Layer 5 of a small transformer language model trained on English Wikipedia (10 layers, counted from 0, width 64).
A neuron's activation on a vector x is SiLU(gate . x) times (in . x), where the dot is the dot product.
The model reads these tokens: " the" " to" "w" "er" "\"" "," " pro" "v" "id" "ed" " l" "ar" "ge" " a" "m" "ount" "s" " of" " f" "und" "ing" " for" " the" " M" "os" "c" "ow" " t" "ran" "s" "port" " comp"

The vector x that enters this layer's MLP at each token. A number n stands for n times 0.032.
0 " the": 31 -4 27 28 -19 13 -10 5 36 -2 22 -9 8 18 4 -31 -6 33 -14 -22 7 11 16 27 4 -12 3 -9 -14 -11 -12 -25 -24 13 -51 -16 -1 15 -21 45 -7 -46 -46 -2 -19 -5 -12 -8 -14 4 2 4 -30 4 6 -56 11 39 -3 9 12 -12 9 -7
1 " to": 15 -34 -4 25 -28 31 22 -13 49 -8 32 42 32 -1 57 9 -8 17 -18 -7 -23 13 -16 7 31 18 -36 -31 -24 -21 -29 -6 -10 37 7 4 27 23 3 19 -41 -19 -28 -36 -22 -32 5 14 7 -1 41 17 -36 -17 21 -42 20 26 1 -24 11 -30 18 16
2 "w": 20 18 0 -7 -26 4 13 22 22 46 -2 37 23 17 -25 -29 -16 53 30 -10 0 -29 3 -2 -21 -53 13 -43 1 -50 12 -20 -7 -17 16 13 15 45 -19 19 -43 -10 -18 17 37 12 -19 -1 -14 1 -1 43 5 -29 -49 -14 13 18 28 -52 12 -20 -36 -16
3 "er": 13 11 44 -14 -15 -5 0 16 15 -6 -10 5 52 4 -65 -28 13 13 6 -12 4 -21 48 27 -53 -9 10 10 1 -35 -6 -10 -11 36 47 -12 16 21 -6 -12 -17 -37 -42 -12 2 -23 -22 -17 -15 3 -2 44 14 31 -14 -43 2 4 13 0 7 -16 -12 7
4 "\"": 23 -13 -33 -14 -6 11 -14 32 6 -24 -24 20 18 50 3 -15 8 6 2 -30 49 0 -7 3 11 15 13 -11 14 -27 4 -39 -1 14 -8 -4 -26 1 -8 -18 1 -40 -45 23 -7 -25 -52 18 -6 2 28 20 16 -13 9 -46 -33 -21 0 -32 36 -14 -6 22
5 ",": 30 -1 -16 -8 3 9 -33 18 23 -14 16 85 0 47 4 -23 17 52 -37 -17 31 -18 -23 21 14 -12 19 -2 -28 -24 -40 -7 -19 -11 -11 -11 13 8 4 3 -3 -25 -23 -36 1 0 -7 11 -14 -16 12 -4 -8 8 -25 -42 27 -9 12 -43 38 -23 20 -7
6 " pro": 33 -56 15 -9 28 14 1 29 8 11 7 39 44 -11 22 -4 -12 46 -17 16 5 -15 6 11 20 10 30 -8 21 -21 1 -3 -20 14 1 -52 23 -7 24 38 -6 -48 -37 5 -4 -29 -17 -19 26 37 33 -9 20 -32 2 -36 -33 -19 8 -28 2 -21 35 13
7 "v": -11 18 -17 4 22 23 -17 -3 21 5 -3 12 -26 -17 -17 7 4 37 -25 -37 13 -14 7 16 13 -47 -9 8 9 -28 -16 2 9 8 43 -29 2 42 -3 -2 -42 4 -91 -9 -25 11 3 18 28 -26 -6 -6 -15 -8 -7 -32 41 -51 -6 -22 8 -17 27 -11
8 "id": 13 3 -10 -7 21 47 1 18 0 0 -35 20 -12 17 -31 -5 -39 36 -22 12 -16 -15 2 11 -7 -13 30 -25 -38 -33 -27 -13 18 25 26 21 22 20 24 7 -15 -22 -63 -30 -10 15 -26 48 19 -10 -27 7 6 -25 -36 -35 20 -16 -51 2 22 9 42 40
9 "ed": 12 4 -13 -15 27 13 -37 -4 1 15 -35 27 33 47 4 -14 5 22 -25 -27 9 -23 -15 -4 -7 -14 28 -15 6 -24 -47 1 13 47 22 -10 9 18 -37 19 -28 -38 -34 -22 23 13 -11 18 21 -38 21 15 27 16 -16 -42 23 -16 -27 -8 -11 -2 32 38
10 " l": 27 21 7 -5 9 16 -3 4 24 3 13 35 8 -9 -3 18 16 20 -8 -2 7 21 -13 9 8 -27 -9 -21 -19 -3 40 -33 -9 -37 16 -17 27 15 -3 36 14 -17 -25 -30 -26 -44 -2 -10 6 -25 57 17 -15 18 -4 -55 31 -25 -23 -31 9 -13 25 45
11 "ar": -3 8 1 16 -23 15 26 -39 62 1 -10 -5 30 -42 -13 -26 -15 22 24 -30 -11 -43 -31 8 -1 -14 45 -25 -36 -21 -15 -24 6 1 9 15 18 41 2 10 -36 -19 -54 -18 8 -1 -21 41 -24 -24 18 5 3 -11 3 -18 34 -64 6 31 7 -36 9 30
12 "ge": -2 39 26 -21 -43 36 7 -6 -14 12 -1 41 32 8 -5 15 24 1 3 -3 8 -4 25 9 -31 -19 19 9 5 -25 -14 -10 -5 31 18 8 -3 7 -28 -3 4 -49 -75 -17 -8 4 -40 25 -49 -2 67 23 -3 13 -27 -27 9 3 -17 -10 22 11 14 19
13 " a": 41 -5 36 -9 19 24 31 14 42 23 -11 14 22 9 19 -8 -25 16 -15 -5 1 -23 16 8 -8 -9 -2 -4 -14 -29 -4 -39 1 10 -39 -33 16 15 7 48 -54 -42 -48 -24 -16 -29 27 -19 7 4 -2 -28 10 27 24 -36 34 15 -5 8 12 -6 17 17
14 "m": 24 -10 -11 -27 -22 41 -6 26 25 1 -39 -13 10 -17 -17 4 14 50 -18 -33 6 33 15 0 26 8 -24 -20 3 -24 -32 -5 -2 -3 13 19 -9 34 -43 13 -24 -24 -22 7 -19 -23 62 -7 -57 -17 28 19 -48 -30 -4 -16 72 -31 33 -50 12 -9 20 -10
15 "ount": -13 27 20 -1 -9 13 -21 1 26 9 70 11 6 -19 -21 -48 37 51 3 -19 -2 -9 53 24 -13 -51 16 -2 -11 -24 -3 -6 -37 33 4 8 38 45 3 2 -17 -48 -48 7 6 -3 -1 -3 -52 1 21 11 -7 3 7 -17 35 -13 3 -10 17 16 14 -3
16 "s": 0 24 9 -37 -9 -12 -3 -4 -23 -15 19 42 2 38 -29 -5 19 6 -39 0 19 5 33 -26 -19 -39 18 -9 -44 -53 29 -15 12 37 19 -2 -6 45 -40 20 14 -50 -35 -7 2 -5 -26 -14 -23 -3 -2 27 -28 -13 11 -15 -14 -52 -8 -9 -3 -22 13 -7
17 " of": 7 -27 1 -10 18 32 -24 -13 31 19 0 5 6 15 13 -40 17 26 4 -21 -8 6 27 -3 14 -38 -35 -26 -43 -28 -28 16 -5 -3 14 -6 20 5 -17 35 -35 -56 -31 -59 0 -14 -23 -15 -16 -10 34 1 9 -9 -2 -41 8 34 -8 -1 16 -31 -11 14
18 " f": -2 -10 5 32 47 5 -6 2 19 18 25 6 -7 9 1 25 8 48 -18 -17 38 1 -23 44 -11 13 19 -3 -21 -14 43 -14 -11 18 34 -24 23 0 4 32 -19 -23 -40 -16 -3 18 8 38 10 8 25 -16 -2 -18 22 -53 38 -18 10 -29 15 -10 -12 25
19 "und": -2 -9 -48 19 -28 41 19 32 9 -19 -11 37 8 -22 -7 23 17 13 3 -12 27 8 11 4 0 9 95 -62 -35 -29 1 -9 -25 12 17 -29 4 23 3 -11 -17 -1 -49 6 -7 20 -27 40 1 -19 43 5 13 -51 37 -31 9 12 -27 3 10 5 28 7
20 "ing": 17 27 -1 -12 -10 -6 -10 -16 -23 -2 -24 28 -2 40 36 15 -41 -20 -22 8 14 10 -24 12 -57 -20 30 -39 -25 -32 2 -28 14 51 42 -28 -15 32 -12 14 -4 -38 -40 19 -2 -25 -17 31 -4 19 29 43 31 -5 11 -30 18 5 -2 -15 14 -15 8 26
21 " for": -9 -50 24 -5 -1 26 7 -9 27 2 25 19 34 16 0 1 18 25 -14 -8 -11 3 3 7 22 -26 3 -27 -3 -37 -33 -14 -8 36 -8 -11 15 -11 14 27 -25 -42 -60 -7 -20 18 10 17 39 4 33 -16 9 -12 5 -45 18 8 -41 -35 16 -19 0 -7
22 " the": 30 -11 35 26 -22 13 0 5 34 4 28 -17 6 18 3 -24 9 38 -16 -24 6 11 26 26 -10 -6 11 -12 1 -2 -12 -26 -14 16 -57 -19 -2 14 -33 39 -7 -46 -53 -4 -25 -5 -2 -17 -10 6 -7 5 -26 10 3 -48 23 39 -28 20 11 -7 6 13
23 " M": 5 15 -3 -17 -16 13 16 -7 -6 6 -9 5 -9 -12 29 5 5 34 8 0 11 13 9 18 7 16 -42 10 12 -22 18 -21 -18 -49 6 7 7 15 -24 28 -28 -27 -46 -21 -4 -7 21 -3 -13 2 7 -15 3 1 29 -69 6 -8 -14 -15 30 -23 3 1
24 "os": 19 18 -28 9 18 0 11 -14 19 5 0 34 -7 -29 13 10 13 12 -27 -18 -30 15 32 -3 27 -16 49 -30 9 -41 -19 6 -19 11 -1 39 -3 40 -11 6 -9 -33 -46 8 6 -47 -30 4 -10 10 16 -44 -2 -48 -10 -29 1 -69 5 -9 23 -7 40 -11
25 "c": 38 -4 -24 19 0 -12 3 20 36 6 -26 56 -2 -16 25 4 41 19 -24 32 -21 2 38 13 4 -4 51 16 -26 -12 1 -7 -2 -22 27 -10 52 12 -16 -9 14 -40 -48 -36 -42 -1 9 13 -6 -10 -17 48 -22 -6 0 -16 36 -24 31 -4 2 60 11 -36
26 "ow": 6 15 8 -1 -10 41 16 -10 15 -38 -1 8 20 33 9 -7 1 1 -20 -35 -22 29 -5 26 3 -34 41 -35 2 -50 -2 -20 19 13 13 11 4 57 14 -3 32 -51 -25 -7 12 -2 -10 6 -14 28 6 21 3 -23 -1 -39 -27 -12 -34 -24 2 -14 -14 24
27 " t": 16 13 18 15 10 9 7 -4 15 16 44 1 -14 41 25 -11 -10 29 -26 9 21 18 6 13 3 -11 31 -1 -20 -14 24 -1 -7 3 21 -14 14 14 0 35 7 -39 -34 10 -3 -32 3 -6 0 21 38 -21 -37 0 -9 -60 -12 -7 -3 -44 46 -5 18 14
28 "ran": 10 -56 -18 38 -27 20 16 7 26 1 -18 5 13 -10 0 23 0 -13 -2 -16 8 -5 14 6 41 9 15 -8 -10 -44 -21 -33 -20 -10 6 -29 9 14 25 18 18 -23 -69 -9 36 1 -16 32 19 5 0 -30 20 -26 -17 -35 8 -26 16 9 17 -17 76 -15
29 "s": 41 2 -14 -55 10 7 15 21 -2 10 17 10 7 -9 -50 19 -17 13 -48 -8 19 -34 26 -6 0 -19 16 -43 -42 -38 -3 1 4 33 33 11 -10 35 -50 12 -31 -46 5 -1 -23 -16 6 -23 37 -27 -1 23 -17 24 -22 -18 49 -45 -22 2 20 -18 45 -18
30 "port": -6 0 -22 36 -25 28 -20 9 10 -11 10 37 15 -8 -4 -11 -11 -7 -30 -23 1 20 -9 7 -47 -66 11 -11 7 -34 21 -9 -3 33 21 -12 19 23 -12 -6 7 -43 -49 -14 16 12 -7 43 0 -13 17 17 19 -9 7 -39 -1 -24 6 -1 16 32 51 34
31 " comp": 17 -5 22 -9 18 44 -7 -4 12 -16 18 -11 -19 -10 -41 -4 10 36 -39 23 47 -1 -5 20 -9 16 -36 -20 9 -40 29 -18 -30 -21 29 -39 -1 10 44 41 -36 -47 -19 3 -12 -28 11 36 45 15 5 9 -10 -31 30 -20 -2 -43 -21 -19 13 12 4 2

Each question shows the input weights of one neuron of the MLP. A number n stands for n times 0.0063.

n4 gate: 25 13 4 26 -8 -7 1 8 -1 -12 -10 4 19 17 -13 30 28 -59 35 -16 -14 -13 3 20 -20 -2 14 -12 -43 3 -36 -14 20 -9 31 7 -7 5 -25 -30 -28 11 36 3 -19 -30 -57 -8 44 -23 4 13 1 0 42 -8 -14 -26 3 -10 -29 11 4 6
n4 in: -9 -1 27 37 -7 42 2 10 18 1 -15 6 30 4 1 2 -3 -10 18 21 28 -6 2 -4 29 1 -2 -63 -16 -11 11 -10 4 16 23 4 31 26 35 -23 -1 26 1 -16 -15 -6 -45 -5 28 1 -7 -11 13 36 9 45 3 -16 29 -25 48 -19 14 40
Its two highest activations, in order, are on tokens 19 "und", 11 "ar"

n162 gate: -20 -23 13 3 1 14 -43 3 -11 -5 26 32 29 -7 -12 14 -6 8 6 15 29 -18 9 -8 20 -24 -34 7 -11 -18 -28 -8 11 -15 30 -21 18 -42 24 -24 9 -3 9 15 -41 -23 39 -39 20 12 -20 -10 12 1 18 1 -3 1 -14 1 60 41 -3 49
n162 in: -14 18 -22 -49 -19 10 10 2 42 -15 -7 24 20 -1 23 30 -13 24 10 -11 -24 -3 3 27 -14 13 25 -9 1 36 -22 -2 -11 25 14 -20 -45 -18 43 -13 -46 10 -34 7 -28 10 -4 11 24 -2 16 26 23 15 9 6 -16 -1 12 3 -40 17 -22 -13
Its two highest activations, in order, are on tokens 21 " for", 6 " pro"

n158 gate: 5 -12 26 38 16 12 -16 -17 -15 14 -22 -27 -39 11 21 8 -21 -26 26 -27 -11 1 -50 -1 -1 30 -13 3 10 -19 -25 -29 -9 -11 -10 13 -7 -32 -17 1 43 -2 6 -59 1 34 -16 23 -27 30 -34 -58 19 -6 -2 -36 29 -19 3 52 -2 11 -39 -17
n158 in: 21 7 -23 1 -1 12 0 21 -13 -15 1 -8 -2 8 36 -23 7 9 -7 -27 -24 -24 -6 32 -8 -15 3 33 -10 8 -8 -9 13 -9 5 -26 -21 2 30 -13 0 -21 30 -6 -7 25 -15 -43 45 31 -2 19 54 11 -41 30 4 -38 -35 -18 29 10 29 20
On which token does it fire most, and how strongly? 14 "m", at about 0.39

n74 gate: 23 -27 8 25 -47 4 -1 -26 3 -21 -8 -36 -5 -43 -48 -31 14 10 -31 5 -6 22 0 -19 -21 23 39 -13 17 5 -27 32 -3 13 7 2 -19 -22 -7 -25 12 -13 -7 -7 24 -39 4 7 -11 3 -1 -31 3 5 -4 -1 23 3 -1 -30 -24 15 -20 -26
n74 in: 24 -14 23 -24 -6 47 7 -7 -8 -9 1 -1 7 -32 -7 37 26 -4 -21 -12 -4 -9 11 17 2 4 18 -33 38 8 4 -9 -18 -4 18 -15 -15 -32 -2 -11 36 -1 -6 7 0 14 -34 4 -30 -27 9 -3 5 -2 1 29 -4 33 -31 4 -12 8 -9 -20
On which token does it fire most? 19 "und"

n82 gate: -18 38 11 -9 -12 17 2 2 21 -40 8 -22 -20 -31 -27 -20 23 -8 20 27 8 42 -44 -27 -12 19 -12 -13 3 -8 6 -40 -18 12 -11 44 12 16 -1 8 53 -12 25 -46 20 9 33 22 -17 6 35 -39 -15 -18 -45 20 6 2 -5 -26 -12 24 33 -23
n82 in: 17 11 -27 5 -52 -23 39 1 -11 -19 4 11 -7 5 -9 18 -6 14 -8 -8 28 5 4 28 23 -12 -2 -29 -24 -14 19 20 30 -28 -16 -8 29 -9 47 24 15 19 -7 38 19 0 -47 -1 -13 -45 -24 -14 -39 7 -4 6 10 14 -12 -1 -3 -21 15 -57
On which token does it fire most, and how strongly? 9 "ed", at about 0.42

n171 gate: -38 -18 12 -2 23 18 20 0 13 -10 -25 23 -10 -16 -34 47 -58 -10 -16 -7 -6 -9 -13 3 -45 4 -6 20 26 10 31 -26 -21 70 -32 32 -32 -27 15 4 29 46 -28 13 -21 -11 4 -41 -17 47 -20 -1 26 -9 15 -43 -17 17 -11 -38 -1 43 15 17
n171 in: 24 2 -19 -23 -24 9 -17 9 -11 5 -30 -12 45 21 1 6 -8 -43 -10 -33 9 -20 4 18 -24 -11 -12 -4 -21 10 6 46 -46 -32 -31 10 10 6 -21 32 9 -10 -23 -12 -5 -23 10 3 24 43 -40 3 1 42 16 24 2 -14 6 15 8 -9 7 4
On which token does it fire most, and how strongly? 13 " a", at about 0.47

n161 gate: 23 -17 17 39 -19 -19 -21 6 7 -2 36 -3 -2 -25 -9 -35 -2 4 0 17 29 22 -13 29 12 -16 17 14 -1 -29 -11 -33 -1 0 1 -6 -1 -49 6 -16 -11 25 22 -40 2 -18 7 62 -19 0 -12 -18 -32 17 -10 -1 -12 1 0 -6 12 16 4 -38
n161 in: -7 4 -14 0 -11 -2 22 3 27 -3 2 -4 -3 12 -22 -16 -13 -47 23 -51 -24 13 -10 26 11 -11 -9 14 24 -36 -3 -60 22 10 -39 6 -13 -2 29 -5 24 -1 0 -11 8 -12 -16 -10 4 8 8 -16 30 -17 36 -13 17 -37 50 -28 8 18 -25 -6
On which token does it fire most? 28 "ran"

n181 gate: -10 8 -47 8 6 3 20 9 -10 58 67 -41 45 7 21 23 -21 21 31 1 -8 48 54 6 -10 -18 -21 -7 -11 43 1 8 -30 13 -4 14 -22 -14 10 12 36 -8 4 20 -8 -9 22 7 50 16 2 -29 23 2 -3 -6 -32 24 29 -6 1 0 -34 -50
n181 in: -7 -6 35 -8 -5 39 31 -20 20 23 -29 12 -7 12 -15 8 43 16 -44 -30 -51 -25 8 24 -6 -8 18 -5 13 -33 27 11 -20 -1 -12 -21 -16 -2 42 -1 1 36 7 18 -3 -4 22 -9 8 -35 -24 30 26 46 -19 28 13 -41 16 18 22 -12 22 -32
Its two highest activations, in order, are on tokens 4 "\"", 20 "ing"

n148 gate: -19 -20 8 42 -5 3 22 -1 -11 -10 27 -10 13 -14 17 -17 25 -11 6 43 9 19 7 9 -11 -2 -28 -13 18 -46 14 -29 11 -8 -2 1 -20 0 4 -7 -26 -30 32 19 26 -1 -33 -4 -16 25 0 -21 -43 -3 3 33 5 24 15 -73 28 43 -57 -10
n148 in: 21 8 7 -12 29 -30 -21 2 -56 1 2 13 35 -2 6 -19 25 -15 -24 20 19 9 -5 -8 13 -13 14 -27 -16 -33 11 -15 29 -38 17 -8 24 -8 33 12 -31 -15 13 28 10 36 -15 1 -3 -8 -11 7 -44 -3 47 39 -25 31 25 -15 -3 -7 -27 -3
On which token does it fire most? 2 "w"

n54 gate: -22 -1 10 5 10 -17 8 -38 -6 32 -30 31 -32 -24 -32 13 -8 -11 -31 9 22 18 -12 -13 31 8 -52 -3 -21 12 -18 -14 -21 25 -29 11 -31 -32 -4 36 -9 15 7 -51 -23 17 -10 -21 -13 11 14 36 -31 -27 18 29 -16 -12 -31 19 8 -11 41 -42
n54 in: -20 36 2 28 -5 28 -25 -16 26 -26 -19 5 5 0 24 -48 10 -21 -39 15 24 -4 0 -5 -15 -13 -12 -30 6 7 28 -62 -27 21 42 -31 8 -6 -24 5 2 19 16 -13 -2 -4 -33 10 -6 -12 -23 31 -21 -7 20 50 9 8 -2 37 -12 -1 26 -5
On which token does it fire most? 16 "s"

n97 gate: 1 1 -5 54 14 20 18 42 -24 -25 -24 -6 -30 -19 68 13 13 -49 12 -23 -16 33 -23 18 -3 8 -18 25 49 1 -19 -14 14 -2 16 -41 -27 -26 -27 11 -8 -34 -6 -1 -32 -3 34 7 26 20 -23 40 -28 -25 0 76 9 -22 2 -5 -9 -15 15 -5
n97 in: 8 -2 8 -24 28 32 17 -34 -7 1 40 -30 1 25 12 -2 -2 0 -16 20 -1 -27 10 -24 9 -36 21 2 -27 -55 11 27 -10 -1 -27 6 28 -9 -15 2 33 -10 14 26 -12 8 8 0 -20 30 -2 5 49 46 -13 -3 3 6 20 -46 -8 0 -17 -28
On which three tokens does it fire most, strongest first? 19 "und", 11 "ar", 8 "id"

n69 gate: 1 -16 -7 -28 24 32 -8 -9 2 -14 8 12 -1 -14 -8 6 -4 -23 -11 -8 23 -19 15 6 19 -12 31 22 -7 -12 -3 18 -11 -47 13 5 -39 -52 28 17 5 -61 16 42 27 6 -26 28 23 3 25 -3 -21 27 15 21 -6 25 -42 24 -15 16 19 -3
n69 in: 31 53 22 -8 -10 -45 -11 -20 -19 -10 17 -17 24 23 -7 9 12 9 -9 4 9 4 10 -28 -4 -3 12 13 -2 -38 3 -23 0 20 -21 -33 8 -15 7 22 21 15 9 17 31 33 7 -57 -9 8 1 -3 -9 5 28 -11 -28 -15 -36 -7 -8 -22 0 -34
On which token does it fire most, and how strongly? 1 " to", at about 0.4

n33 gate: -7 -27 41 -29 7 -46 7 -13 -6 -12 -15 22 18 32 -1 -13 -9 21 -13 -5 33 -5 7 53 -22 -28 1 12 11 -24 -17 19 25 -27 9 -19 13 12 37 -36 7 -12 33 10 38 -15 -9 -20 0 29 15 42 -41 43 -20 24 -31 -34 -41 -7 -21 6 -35 -18
n33 in: 5 18 18 -9 17 -28 -2 3 -46 2 17 32 8 -5 -20 56 32 2 -31 33 5 42 5 6 -22 -7 17 -5 1 35 -23 -4 -25 -27 9 -20 11 19 -3 30 -27 12 21 7 35 -15 8 23 -13 33 19 6 -14 -35 4 45 59 -19 5 -8 -1 13 30 9
On which token does it fire most? 16 "s"

n76 gate: -34 12 53 38 -6 4 -8 -26 -11 -27 -14 8 11 -32 14 0 -13 6 5 10 34 22 -19 6 4 -10 23 -2 11 -20 5 -16 -17 19 51 -23 -25 14 -15 -9 32 10 -16 8 40 3 18 -18 15 -39 -45 21 17 34 -11 -10 -56 -6 20 8 2 -22 -8 3
n76 in: -8 -20 -4 7 0 1 24 -19 24 18 5 11 16 15 8 1 -7 -28 16 22 12 39 -24 3 13 -19 18 -1 23 63 -5 -26 5 34 24 5 16 -11 -7 13 18 -17 4 -8 7 9 -22 -8 9 -14 -36 -29 -3 22 -48 -14 -34 23 20 -8 -21 -35 -20 -4
On which token does it fire most, and how strongly? 14 "m", at about 0.53

n191 gate: -22 -3 24 20 40 2 19 11 15 34 -5 -20 -18 -10 47 -26 18 9 -46 -12 18 -8 -49 -31 50 1 -2 -9 18 -7 26 -29 26 -29 -10 35 -24 -27 -4 22 -4 8 -3 -13 -14 -12 -3 -7 -16 11 -6 5 36 -32 4 22 33 -25 15 22 21 -1 -52 -44
n191 in: -19 5 -10 51 30 -1 -49 -1 23 -25 -32 19 10 -6 13 -6 -12 8 15 -53 -15 -31 -7 38 17 -36 28 12 -9 -5 -6 17 -5 25 2 4 -33 11 30 27 -10 1 -14 10 -15 -2 17 23 38 23 -22 -3 -18 9 -28 22 -25 27 7 -13 7 -8 7 -1
On which token does it fire most? 18 " f"

n174 gate: -2 -6 -7 -27 12 -23 -14 6 -41 54 -27 -48 -9 7 -6 -34 8 46 22 -16 2 -23 -1 46 3 -3 -5 -2 19 -4 27 -7 25 -34 -13 39 -10 16 51 -8 43 -2 6 -18 31 7 13 33 23 -22 -23 14 15 -2 16 18 19 -27 38 -4 29 -38 26 30
n174 in: -10 28 -3 -3 -19 -29 -29 -25 9 -31 -29 3 3 -6 19 -28 -17 38 -8 19 -27 -22 -47 17 15 -13 9 -8 10 -18 10 -5 24 12 32 -10 20 1 11 -17 9 -8 4 -16 8 22 15 11 27 -18 16 -31 -10 -26 9 11 14 -29 18 43 -10 -9 13 -27
On which token does it fire most? 11 "ar"

n122 gate: -18 -37 -11 -34 34 10 -2 16 -5 0 -15 -26 -5 1 23 13 -37 0 41 -28 35 22 -24 -7 4 -5 6 -33 -18 -25 43 -42 -15 -19 7 -10 17 38 26 -11 30 29 32 -16 -7 26 39 -15 -2 -18 -16 12 2 32 -7 -30 31 21 -28 -14 -13 11 1 0
n122 in: -33 40 -24 -21 -22 24 -10 42 30 28 26 18 -18 -19 3 23 15 5 -23 -10 0 8 22 -27 -2 -4 5 -11 3 -6 24 -36 -5 -1 -42 -10 -15 -21 -18 -20 4 32 2 -9 -36 17 -14 15 -1 -2 31 11 17 7 -29 23 36 21 -9 -7 -18 -24 -26 -2
On which three tokens does it fire most, strongest first? 10 " l", 19 "und", 6 " pro"

n83 gate: 3 13 9 36 -48 10 -2 -45 2 11 23 -27 -10 -43 9 -25 8 -32 -40 -1 -25 10 9 10 -21 27 -46 13 6 -2 -23 18 -17 -27 -49 4 -18 -14 0 38 0 -26 9 20 34 -59 12 -27 -17 2 -2 -39 46 -37 -16 -17 -56 -35 -12 30 -22 -10 -46 1
n83 in: -17 -24 34 13 -33 -16 2 -12 -6 8 2 4 37 9 7 33 -25 5 9 -41 -5 -12 4 -7 12 21 -20 21 -17 13 -8 28 -43 2 -39 10 27 -6 -7 -6 -7 -29 -53 12 -10 -11 16 -49 -4 -34 11 -9 -12 -15 -6 -10 -27 23 -21 3 -35 17 -13 -7
On which three tokens does it fire most, strongest first? 22 " the", 0 " the", 23 " M"

n141 gate: 16 -26 18 7 29 -1 -27 -12 3 38 16 -15 -11 40 -3 -8 -29 14 13 -20 -5 30 -27 35 1 -8 -17 22 -27 0 -17 0 24 16 14 -19 19 -36 38 30 16 13 -21 -2 -18 33 -56 -5 15 -3 -3 -3 3 14 52 3 -8 2 40 -21 29 -2 -28 1
n141 in: -52 6 5 -15 -7 -27 -33 -7 21 18 -11 -19 11 4 0 -18 -33 9 -22 -36 -3 31 -35 37 10 -3 -7 -11 16 29 11 -16 14 18 29 27 38 -30 4 6 -27 3 7 -4 0 20 -33 33 37 12 -31 -6 12 -27 15 -20 19 -24 -30 -13 26 -5 6 -2
On which token does it fire most, and how strongly? 18 " f", at about 3.2

n188 gate: -4 12 -6 37 6 -3 -15 -49 -24 53 -12 0 -5 -13 -29 22 9 -52 -20 -6 23 -16 -13 37 59 -32 -12 -26 -4 7 20 -9 16 -10 2 11 -2 -37 10 -41 -34 -35 8 -4 7 0 -14 -15 10 57 -10 -6 -24 -16 30 -17 -3 -19 -25 -17 6 -21 -50 -26
n188 in: 37 -3 6 49 3 -7 -10 -16 -22 19 -1 -8 23 10 17 -12 -5 -5 -13 -29 2 4 -34 10 -17 63 -29 13 9 -26 54 -30 0 -5 28 -11 4 -15 33 14 1 3 -4 -3 33 -32 14 -2 -21 -12 5 -13 -17 -21 2 22 -9 2 -32 -30 2 19 2 46
Its two highest activations, in order, are on tokens 31 " comp", 18 " f"

n58 gate: 1 10 -33 0 31 28 12 10 28 25 -14 -13 32 -2 -6 32 -29 -18 -12 -25 -53 24 -23 17 12 1 5 5 -63 -1 1 23 2 15 -15 11 -13 8 22 3 -15 14 -7 54 -26 -35 24 -13 17 -13 7 -27 -33 18 -4 -38 3 2 5 25 -49 25 11 -7
n58 in: -38 8 36 7 -15 -30 -15 -8 -9 -23 11 17 17 -10 45 -39 30 -18 -2 -8 7 -22 32 13 -8 5 -1 -26 -31 -29 18 -16 -3 -31 -10 8 -9 14 -30 -20 15 -27 -5 -24 2 12 -10 4 -14 21 10 8 20 -29 17 27 55 21 -10 -4 40 -12 -21 15
On which token does it fire most? 1 " to"

n136 gate: -15 -1 32 -35 3 24 2 10 -3 13 -25 -17 25 17 4 34 85 0 27 -16 2 8 -12 14 -23 -6 4 1 7 -18 10 19 -33 -24 -10 -14 21 11 4 -50 53 47 21 -24 -41 9 10 4 -11 26 24 10 6 3 21 14 2 38 -15 6 25 14 11 12
n136 in: -20 3 -35 -45 20 36 33 -36 -5 17 -20 -6 6 13 -1 27 -18 -31 -2 9 30 -2 24 -8 -25 32 -9 10 29 3 27 -30 -15 -5 -1 6 6 -3 -20 13 3 -12 -21 25 8 18 34 -9 5 -4 14 -15 4 21 15 34 11 13 16 25 6 1 -11 0
On which token does it fire most, and how strongly? 5 ",", at about 0.34

n120 gate: -24 -19 21 1 -2 -28 42 45 -50 -46 -15 -3 42 34 18 16 2 70 -17 36 -32 20 11 12 6 10 -46 8 16 -1 -1 4 48 -3 -12 -9 24 -1 13 23 32 17 37 -32 -17 -8 -5 -18 -4 29 -3 -3 1 -21 -25 -30 -20 20 -4 -14 22 -21 -2 -35
n120 in: -14 17 17 -25 15 -19 -38 -23 -12 24 -19 13 39 -14 -15 12 -7 -6 11 -44 -5 -4 -22 17 -11 47 -28 16 -16 6 5 -41 -4 0 21 -11 -22 -40 6 -10 -34 11 -36 10 -8 -32 14 -25 -47 8 58 -29 6 2 11 -25 29 2 -14 25 18 8 34 -29
On which three tokens does it fire most, strongest first? 23 " M", 6 " pro", 1 " to"

n31 gate: -38 -15 8 18 -4 -28 -11 -17 -36 -10 16 11 -7 37 20 24 25 -38 -32 -5 22 29 -42 31 -7 16 -14 -5 -38 -60 -19 -22 -7 14 -9 27 18 17 -3 -23 27 -22 24 -24 33 26 -12 -43 -1 0 7 -5 18 14 4 48 17 -11 -17 -23 -5 -7 6 -12
n31 in: 0 -11 -17 8 -27 -11 -17 1 -9 -22 34 -24 13 10 10 28 4 32 -18 27 23 -23 -21 -42 -35 -2 12 -29 -9 24 -32 3 33 49 -2 3 -5 38 -27 -28 19 20 -14 -11 -11 -11 -11 7 -3 11 42 -24 3 60 -13 35 -2 -8 -6 -1 -6 -58 22 2
On which token does it fire most? 16 "s"

n166 gate: 35 2 -2 -15 -51 -1 14 -12 -26 13 24 -42 10 10 -19 -51 -16 -17 0 4 -11 15 -21 7 -17 14 -33 19 26 12 40 -34 -29 -2 1 59 2 -95 -12 -15 -29 -38 3 36 10 -9 12 23 -7 -45 11 44 15 -8 16 26 -14 -4 21 -1 9 -11 -6 23
n166 in: -3 -27 -9 36 -25 20 16 48 -35 -6 21 8 29 14 -26 15 -20 -26 -39 13 30 -1 26 -33 19 -5 -26 -23 21 -8 1 -6 6 -14 -11 4 -2 20 15 -24 5 20 47 -14 -18 -3 -15 -20 14 19 15 -4 -21 -40 21 3 -7 5 23 32 11 -3 26 24
On which token does it fire most? 9 "ed"

n138 gate: -19 31 -4 32 -26 5 -8 15 7 -8 15 11 -5 7 35 -21 1 14 -2 30 -1 8 -9 4 -5 16 27 2 6 -4 -16 -2 23 -10 12 35 -19 -30 26 29 33 40 7 -19 32 -13 -41 3 -7 -23 11 36 -30 24 44 -42 -4 -5 -3 -7 -18 -25 15 -11
n138 in: -1 28 -5 22 -2 47 5 1 49 -29 -2 13 -9 0 10 3 27 -33 -5 -13 -28 -2 18 11 -12 14 -1 21 12 12 24 0 36 -16 9 7 7 -18 -14 -11 28 34 -6 13 14 -2 -32 20 -9 -21 10 16 -31 50 16 -52 -2 14 16 -3 15 -4 38 11
On which three tokens does it fire most, strongest first? 10 " l", 1 " to", 27 " t"